Layer 6 of a small transformer language model trained on English Wikipedia (13 layers, counted from 0, width 128).
A neuron's activation on a vector x is GELU(weights . x), where the dot is the dot product.

Input weights of the MLP neurons that the questions are about. A number n stands for (n - 128) times 0.0021.
n49: 81, 130, 139, 73, 149, 87, 161, 98, 139, 157, 159, 101, 105, 116, 133, 169, 111, 104, 121, 177, 106, 150, 150, 112, 124, 68, 81, 123, 155, 106, 142, 144, 131, 183, 102, 155, 111, 126, 110, 146, 102, 66, 70, 138, 119, 191, 119, 86, 102, 83, 127, 135, 156, 189, 39, 110, 155, 165, 123, 151, 125, 159, 134, 146, 108, 138, 111, 89, 63, 145, 194, 156, 150, 117, 106, 78, 151, 149, 193, 161, 162, 141, 98, 193, 140, 95, 93, 143, 136, 151, 115, 87, 187, 140, 135, 101, 176, 109, 89, 124, 114, 203, 98, 109, 56, 106, 162, 107, 167, 156, 29, 138, 109, 120, 111, 102, 126, 103, 133, 127, 129, 144, 117, 208, 148, 189, 108, 117
n50: 138, 113, 125, 139, 140, 57, 108, 102, 95, 157, 131, 110, 204, 53, 127, 157, 111, 109, 156, 217, 69, 164, 146, 67, 124, 94, 132, 153, 147, 94, 122, 125, 135, 144, 135, 133, 101, 79, 64, 61, 138, 58, 134, 153, 143, 117, 197, 145, 67, 139, 80, 134, 112, 174, 197, 115, 130, 171, 40, 79, 181, 113, 135, 150, 112, 182, 144, 123, 128, 167, 106, 195, 85, 111, 74, 113, 197, 139, 106, 129, 85, 135, 136, 114, 143, 166, 103, 149, 90, 136, 170, 168, 134, 116, 162, 134, 126, 114, 151, 188, 90, 91, 93, 164, 92, 160, 139, 132, 171, 152, 166, 152, 87, 113, 143, 133, 125, 165, 158, 106, 79, 95, 113, 130, 162, 189, 112, 128
n95: 127, 105, 151, 172, 159, 93, 137, 116, 200, 247, 71, 173, 68, 97, 107, 130, 138, 123, 95, 95, 59, 108, 184, 162, 189, 146, 113, 162, 111, 71, 74, 158, 143, 132, 158, 157, 109, 201, 143, 131, 82, 149, 164, 165, 109, 121, 143, 133, 92, 84, 155, 161, 156, 139, 109, 102, 154, 146, 91, 155, 139, 162, 135, 99, 163, 138, 152, 155, 157, 100, 162, 131, 49, 81, 112, 175, 138, 61, 192, 181, 109, 199, 97, 134, 102, 150, 147, 142, 149, 174, 125, 103, 109, 94, 125, 74, 170, 111, 124, 62, 134, 117, 128, 123, 148, 117, 110, 170, 83, 109, 130, 85, 82, 149, 43, 114, 146, 147, 83, 105, 121, 88, 198, 86, 137, 107, 123, 127
n170: 72, 136, 156, 129, 100, 105, 184, 160, 188, 177, 172, 127, 140, 109, 138, 160, 97, 172, 157, 163, 131, 129, 117, 119, 134, 130, 135, 201, 161, 144, 129, 126, 145, 125, 149, 167, 143, 121, 152, 143, 108, 119, 108, 72, 156, 115, 145, 155, 109, 103, 76, 99, 158, 37, 83, 188, 121, 126, 111, 174, 158, 131, 174, 169, 135, 70, 129, 181, 148, 142, 184, 64, 147, 101, 158, 122, 123, 119, 123, 186, 131, 87, 64, 88, 143, 166, 138, 69, 119, 91, 87, 54, 96, 89, 145, 134, 156, 84, 75, 145, 118, 144, 129, 74, 111, 133, 109, 168, 129, 130, 88, 105, 123, 194, 92, 105, 161, 171, 94, 91, 115, 109, 141, 105, 145, 127, 98, 88
n209: 110, 118, 124, 151, 129, 94, 92, 73, 90, 120, 171, 149, 98, 65, 66, 111, 117, 174, 141, 204, 183, 104, 192, 110, 95, 151, 195, 130, 84, 137, 154, 103, 172, 171, 123, 120, 123, 145, 169, 64, 177, 109, 133, 110, 94, 160, 103, 120, 173, 133, 136, 167, 119, 138, 23, 195, 58, 117, 77, 142, 130, 125, 107, 134, 94, 113, 47, 73, 141, 161, 146, 172, 112, 67, 188, 159, 103, 62, 150, 137, 170, 125, 170, 130, 85, 88, 114, 123, 116, 148, 168, 122, 126, 176, 205, 163, 196, 159, 153, 103, 206, 65, 96, 135, 96, 123, 189, 58, 119, 167, 190, 106, 148, 133, 155, 134, 146, 99, 100, 50, 181, 157, 160, 108, 125, 121, 125, 131
n255: 83, 154, 160, 89, 147, 146, 142, 38, 88, 95, 105, 147, 164, 147, 103, 200, 136, 165, 153, 154, 124, 112, 131, 128, 104, 143, 141, 68, 117, 110, 90, 148, 87, 149, 122, 164, 129, 142, 156, 150, 146, 130, 168, 121, 128, 143, 150, 138, 149, 107, 139, 128, 68, 173, 147, 153, 131, 108, 102, 143, 106, 184, 114, 126, 194, 97, 123, 67, 128, 107, 121, 166, 165, 134, 188, 130, 149, 104, 103, 105, 133, 126, 82, 134, 101, 166, 114, 153, 139, 168, 50, 174, 76, 151, 91, 151, 114, 141, 116, 111, 94, 92, 137, 107, 99, 115, 111, 190, 117, 129, 88, 173, 126, 128, 137, 129, 61, 76, 119, 120, 192, 151, 104, 124, 143, 99, 194, 124
n289: 201, 138, 214, 91, 179, 77, 96, 153, 139, 200, 84, 107, 137, 112, 80, 153, 150, 102, 127, 142, 109, 127, 112, 66, 102, 111, 132, 208, 151, 147, 68, 125, 111, 137, 158, 153, 180, 220, 126, 149, 168, 109, 84, 167, 125, 103, 150, 156, 84, 137, 140, 131, 96, 102, 164, 117, 142, 138, 147, 144, 118, 182, 119, 132, 94, 129, 69, 115, 136, 115, 101, 98, 78, 132, 143, 88, 92, 108, 91, 113, 160, 127, 132, 120, 130, 119, 48, 114, 119, 159, 127, 85, 115, 101, 167, 134, 137, 78, 65, 159, 134, 174, 118, 169, 40, 164, 76, 83, 193, 109, 95, 87, 114, 133, 162, 128, 133, 108, 159, 128, 146, 208, 166, 98, 133, 131, 200, 99
n296: 159, 116, 123, 170, 200, 138, 84, 167, 167, 111, 87, 95, 130, 143, 108, 132, 163, 67, 118, 94, 123, 75, 157, 72, 191, 130, 131, 157, 91, 135, 139, 131, 153, 126, 170, 99, 148, 89, 182, 105, 120, 76, 212, 107, 154, 95, 127, 117, 94, 136, 155, 147, 174, 156, 146, 142, 165, 104, 124, 139, 157, 140, 148, 113, 124, 174, 92, 200, 134, 150, 115, 121, 102, 134, 100, 94, 110, 107, 114, 108, 75, 148, 155, 134, 138, 132, 119, 98, 165, 122, 135, 81, 109, 148, 240, 73, 109, 118, 167, 110, 146, 81, 168, 124, 178, 140, 111, 131, 142, 121, 104, 105, 94, 104, 115, 120, 149, 74, 111, 138, 145, 112, 120, 166, 98, 191, 99, 167
n355: 151, 144, 111, 123, 146, 188, 123, 127, 146, 129, 86, 97, 136, 158, 190, 155, 166, 89, 122, 240, 78, 135, 93, 132, 163, 183, 112, 107, 97, 115, 127, 124, 88, 186, 125, 142, 114, 83, 106, 110, 149, 133, 92, 166, 159, 165, 142, 80, 104, 180, 71, 114, 154, 140, 108, 131, 101, 142, 82, 171, 122, 135, 142, 121, 148, 90, 151, 132, 191, 182, 80, 76, 79, 86, 75, 157, 102, 110, 130, 199, 110, 89, 171, 140, 98, 141, 60, 108, 84, 203, 86, 129, 128, 86, 122, 50, 164, 119, 85, 128, 166, 202, 144, 138, 140, 140, 155, 144, 104, 147, 125, 96, 106, 167, 117, 129, 161, 109, 48, 122, 133, 131, 177, 148, 141, 149, 109, 107
n378: 98, 163, 169, 133, 116, 142, 167, 58, 141, 126, 154, 149, 118, 141, 145, 183, 117, 122, 148, 108, 166, 166, 141, 145, 101, 173, 173, 114, 176, 145, 130, 119, 165, 57, 181, 144, 122, 86, 97, 100, 141, 148, 117, 145, 125, 140, 198, 109, 140, 85, 131, 149, 130, 37, 139, 134, 155, 142, 164, 159, 91, 121, 165, 56, 117, 104, 84, 179, 178, 166, 217, 101, 89, 120, 148, 119, 197, 133, 81, 126, 146, 74, 116, 80, 105, 97, 152, 51, 111, 107, 89, 80, 131, 74, 157, 122, 118, 135, 156, 163, 152, 141, 88, 101, 101, 47, 129, 103, 67, 141, 133, 129, 169, 203, 111, 152, 165, 161, 142, 119, 179, 111, 131, 89, 114, 142, 106, 114
n403: 143, 55, 138, 237, 104, 153, 182, 153, 151, 135, 65, 136, 125, 89, 117, 126, 90, 102, 123, 158, 78, 137, 167, 146, 147, 156, 109, 89, 151, 135, 112, 120, 147, 166, 74, 123, 96, 162, 128, 68, 120, 105, 151, 100, 148, 67, 108, 122, 77, 109, 153, 74, 170, 169, 153, 121, 102, 151, 102, 110, 154, 108, 74, 146, 98, 129, 154, 113, 189, 160, 132, 94, 138, 109, 76, 110, 141, 211, 140, 95, 121, 209, 139, 117, 65, 172, 109, 94, 144, 76, 105, 124, 74, 141, 126, 155, 179, 134, 129, 97, 113, 146, 141, 77, 194, 97, 99, 66, 178, 171, 142, 143, 120, 155, 103, 101, 180, 161, 97, 156, 182, 156, 144, 138, 193, 159, 103, 137
n415: 29, 160, 229, 45, 166, 137, 121, 101, 180, 176, 111, 153, 165, 126, 164, 145, 187, 115, 145, 113, 122, 127, 221, 164, 123, 192, 194, 160, 169, 133, 157, 63, 25, 178, 156, 196, 126, 123, 147, 114, 51, 98, 114, 171, 87, 109, 97, 132, 96, 145, 170, 115, 124, 62, 71, 129, 95, 124, 183, 139, 130, 91, 104, 122, 71, 183, 87, 148, 113, 134, 175, 137, 146, 61, 128, 109, 84, 78, 185, 116, 62, 175, 152, 102, 153, 131, 109, 124, 153, 170, 144, 87, 164, 144, 92, 142, 70, 157, 159, 70, 158, 146, 191, 78, 161, 180, 146, 152, 179, 101, 134, 165, 70, 91, 95, 154, 128, 144, 35, 81, 55, 134, 153, 104, 142, 151, 103, 77

Each question shows a token from some text and the vector x that enters the MLP there. A number n stands for (n - 128) times 0.049.

" ": 165, 118, 99, 144, 116, 114, 126, 128, 97, 165, 135, 126, 119, 138, 109, 102, 124, 167, 146, 110, 150, 154, 138, 106, 171, 128, 146, 104, 175, 198, 144, 89, 130, 122, 122, 56, 113, 58, 133, 142, 103, 116, 106, 113, 153, 131, 70, 142, 140, 140, 150, 166, 102, 81, 119, 149, 127, 180, 163, 130, 129, 86, 101, 155, 146, 128, 122, 140, 119, 120, 89, 135, 151, 146, 109, 128, 135, 114, 97, 124, 121, 90, 107, 131, 149, 107, 103, 126, 118, 135, 124, 143, 123, 124, 139, 138, 135, 173, 143, 127, 146, 120, 171, 127, 121, 145, 124, 140, 94, 114, 102, 120, 154, 128, 128, 127, 105, 118, 149, 157, 154, 164, 105, 91, 137, 103, 127, 158
Which of these neurons fires most? n209

" and": 111, 106, 149, 73, 94, 116, 176, 123, 115, 148, 104, 143, 149, 123, 70, 116, 182, 142, 155, 82, 115, 117, 73, 109, 127, 115, 149, 115, 139, 171, 150, 126, 175, 87, 119, 103, 110, 96, 154, 161, 116, 110, 158, 149, 141, 122, 142, 125, 146, 84, 145, 116, 123, 130, 119, 132, 148, 106, 115, 105, 129, 101, 77, 163, 142, 139, 121, 142, 112, 147, 93, 112, 141, 144, 101, 126, 71, 156, 102, 159, 143, 130, 153, 163, 129, 120, 105, 130, 140, 137, 111, 145, 107, 83, 116, 97, 128, 170, 134, 127, 138, 128, 166, 134, 153, 139, 129, 176, 127, 119, 117, 140, 197, 111, 154, 104, 122, 99, 160, 172, 139, 136, 123, 132, 128, 112, 120, 172
Which of these neurons fires most? n255

" Her": 105, 139, 150, 113, 124, 165, 165, 161, 160, 162, 97, 136, 115, 56, 91, 128, 134, 128, 129, 119, 143, 115, 100, 130, 169, 101, 108, 139, 118, 133, 116, 145, 161, 164, 113, 121, 133, 167, 164, 152, 139, 138, 150, 165, 103, 132, 130, 126, 100, 90, 115, 142, 122, 81, 196, 97, 145, 118, 125, 153, 96, 95, 89, 158, 102, 141, 123, 130, 120, 154, 157, 90, 116, 108, 149, 126, 127, 143, 117, 137, 106, 100, 142, 90, 129, 124, 96, 127, 119, 109, 143, 134, 103, 108, 85, 101, 145, 157, 130, 144, 129, 127, 133, 128, 138, 127, 124, 169, 111, 137, 144, 116, 157, 110, 120, 127, 135, 97, 176, 161, 134, 124, 104, 88, 174, 131, 117, 157
Which of these neurons fires most? n95

"5": 128, 154, 116, 110, 124, 168, 126, 114, 103, 150, 125, 84, 122, 114, 106, 147, 145, 129, 146, 128, 152, 102, 99, 120, 120, 109, 145, 112, 104, 168, 140, 118, 113, 152, 125, 108, 151, 106, 124, 175, 142, 104, 168, 135, 161, 184, 138, 137, 108, 111, 169, 123, 115, 183, 122, 132, 136, 140, 123, 138, 127, 82, 52, 122, 106, 151, 139, 184, 92, 123, 96, 104, 124, 127, 127, 143, 129, 139, 94, 122, 106, 133, 134, 126, 154, 107, 91, 133, 131, 162, 163, 133, 141, 121, 54, 129, 109, 116, 124, 177, 169, 152, 137, 136, 123, 111, 141, 157, 106, 128, 144, 100, 198, 84, 173, 121, 94, 154, 121, 133, 103, 138, 76, 103, 116, 124, 129, 128
Which of these neurons fires most? n255

"ons": 136, 84, 86, 141, 127, 123, 165, 110, 148, 140, 114, 137, 129, 154, 132, 84, 100, 146, 133, 93, 179, 127, 137, 119, 136, 137, 119, 129, 114, 141, 139, 224, 105, 104, 111, 107, 137, 139, 151, 137, 104, 119, 118, 127, 114, 115, 93, 127, 97, 127, 68, 147, 139, 115, 155, 128, 135, 139, 153, 131, 124, 124, 91, 146, 95, 116, 126, 131, 109, 124, 118, 121, 127, 134, 102, 112, 166, 145, 103, 140, 115, 171, 102, 124, 137, 61, 124, 137, 80, 118, 144, 151, 111, 148, 130, 104, 152, 170, 136, 144, 114, 146, 150, 131, 131, 160, 110, 113, 115, 81, 110, 126, 159, 143, 112, 134, 106, 125, 184, 165, 124, 147, 122, 119, 155, 150, 107, 192
Which neuron fires most, and how strongly? n403, at about 0.67

"ik": 146, 122, 131, 119, 164, 90, 211, 151, 152, 171, 102, 165, 112, 151, 67, 90, 135, 166, 153, 144, 104, 156, 104, 143, 158, 128, 125, 154, 110, 135, 143, 133, 134, 126, 121, 98, 109, 120, 141, 123, 134, 139, 142, 135, 134, 166, 101, 124, 148, 117, 114, 113, 135, 136, 113, 90, 119, 105, 66, 136, 126, 127, 122, 138, 119, 101, 80, 167, 127, 118, 72, 132, 112, 99, 123, 99, 128, 136, 115, 157, 121, 153, 139, 114, 153, 142, 111, 178, 119, 133, 123, 114, 131, 141, 107, 131, 142, 122, 156, 88, 126, 148, 140, 110, 127, 131, 176, 150, 128, 108, 85, 129, 184, 145, 94, 174, 111, 152, 125, 159, 126, 112, 102, 105, 122, 106, 118, 114
Which neuron fires most, and how strongly? n95, at about 2

" Am": 147, 98, 157, 122, 123, 134, 167, 134, 166, 152, 179, 130, 89, 102, 114, 121, 134, 187, 91, 135, 148, 167, 96, 99, 148, 93, 150, 145, 125, 113, 115, 110, 137, 122, 149, 131, 108, 109, 162, 158, 100, 95, 124, 165, 129, 142, 98, 113, 146, 110, 101, 111, 144, 90, 150, 99, 188, 121, 130, 167, 141, 125, 120, 131, 69, 133, 153, 125, 126, 175, 159, 92, 103, 132, 103, 92, 169, 129, 91, 119, 136, 99, 144, 94, 189, 70, 73, 130, 146, 95, 148, 139, 123, 104, 111, 128, 126, 155, 115, 151, 133, 132, 131, 139, 128, 144, 121, 151, 99, 136, 119, 106, 184, 140, 146, 144, 110, 117, 129, 123, 148, 113, 106, 115, 136, 143, 143, 134
Which three neurons fire most, strongest first? n378, n170, n289

" from": 125, 127, 112, 107, 134, 108, 176, 133, 117, 160, 139, 108, 132, 118, 104, 113, 150, 189, 110, 144, 106, 152, 77, 118, 144, 172, 124, 88, 109, 141, 108, 114, 159, 55, 98, 100, 96, 97, 142, 162, 126, 108, 127, 125, 158, 157, 106, 130, 131, 64, 155, 140, 130, 124, 121, 105, 130, 98, 107, 155, 135, 110, 50, 143, 108, 125, 156, 140, 111, 148, 133, 139, 155, 161, 95, 128, 133, 152, 111, 127, 133, 139, 145, 121, 184, 101, 108, 106, 128, 120, 116, 143, 117, 133, 124, 118, 140, 155, 111, 176, 149, 104, 161, 98, 113, 113, 141, 140, 141, 132, 137, 153, 193, 122, 147, 148, 92, 138, 128, 154, 139, 161, 93, 122, 148, 120, 138, 154
Which of these neurons fires most? n255

"š": 156, 59, 148, 116, 126, 111, 170, 138, 143, 154, 95, 127, 130, 146, 103, 72, 156, 155, 104, 147, 133, 124, 127, 129, 160, 155, 136, 106, 127, 123, 133, 156, 146, 154, 141, 110, 153, 123, 169, 130, 91, 150, 138, 176, 134, 163, 112, 143, 110, 144, 90, 144, 157, 88, 171, 106, 126, 125, 153, 119, 131, 98, 135, 116, 129, 130, 90, 143, 116, 150, 102, 127, 125, 111, 119, 118, 126, 134, 123, 160, 78, 153, 121, 118, 169, 95, 118, 166, 113, 116, 138, 89, 140, 114, 101, 95, 118, 133, 161, 120, 80, 156, 150, 77, 159, 109, 94, 168, 137, 100, 131, 131, 99, 102, 147, 173, 132, 114, 111, 130, 113, 94, 132, 111, 164, 101, 139, 158
The two highest activations, in order: n415, n95

"ret": 150, 115, 166, 172, 109, 145, 161, 152, 143, 150, 120, 138, 82, 134, 87, 84, 144, 139, 119, 87, 167, 122, 134, 110, 142, 151, 122, 74, 86, 115, 84, 159, 104, 137, 145, 78, 135, 149, 133, 175, 138, 131, 136, 148, 110, 110, 132, 115, 140, 152, 124, 135, 141, 145, 146, 127, 145, 123, 111, 96, 136, 151, 98, 172, 107, 144, 132, 101, 108, 154, 84, 75, 123, 131, 141, 126, 101, 92, 111, 172, 135, 176, 120, 154, 133, 122, 115, 144, 107, 131, 127, 131, 121, 94, 129, 106, 108, 139, 129, 115, 118, 153, 157, 130, 131, 129, 125, 125, 108, 67, 164, 101, 183, 91, 130, 138, 118, 164, 184, 130, 125, 131, 75, 103, 133, 129, 136, 187
Which neuron fires most, and how strongly? n95, at about 1.1

" l": 160, 94, 135, 105, 117, 94, 151, 120, 138, 147, 137, 142, 127, 126, 84, 118, 158, 162, 176, 89, 120, 102, 73, 116, 160, 96, 129, 134, 153, 194, 119, 129, 140, 73, 120, 85, 123, 101, 171, 158, 114, 136, 102, 165, 150, 135, 97, 159, 129, 120, 147, 97, 125, 125, 127, 84, 120, 126, 147, 128, 123, 123, 53, 139, 121, 135, 130, 144, 127, 130, 102, 128, 131, 115, 75, 96, 125, 163, 100, 147, 139, 85, 118, 151, 161, 83, 95, 100, 121, 146, 141, 130, 103, 125, 134, 94, 127, 144, 144, 132, 134, 122, 159, 133, 165, 104, 161, 133, 119, 120, 139, 133, 138, 133, 155, 143, 141, 158, 137, 122, 151, 176, 96, 98, 166, 144, 126, 198
Which three neurons fire most, strongest first? n289, n296, n403

" served": 142, 114, 108, 109, 137, 96, 111, 133, 126, 129, 123, 130, 147, 118, 85, 134, 79, 175, 166, 108, 149, 119, 109, 154, 146, 147, 124, 76, 149, 165, 115, 100, 146, 117, 97, 117, 92, 98, 170, 162, 145, 113, 137, 129, 155, 171, 138, 103, 105, 121, 133, 77, 168, 97, 121, 92, 167, 112, 109, 127, 128, 92, 82, 144, 102, 122, 134, 135, 122, 143, 97, 107, 125, 125, 118, 93, 126, 170, 116, 113, 132, 125, 134, 130, 165, 83, 79, 132, 118, 120, 129, 111, 125, 133, 142, 138, 131, 150, 171, 178, 171, 144, 142, 115, 97, 137, 149, 173, 116, 152, 118, 158, 115, 126, 161, 148, 109, 111, 180, 145, 114, 185, 111, 116, 136, 107, 132, 162
Which of these neurons fires most? n49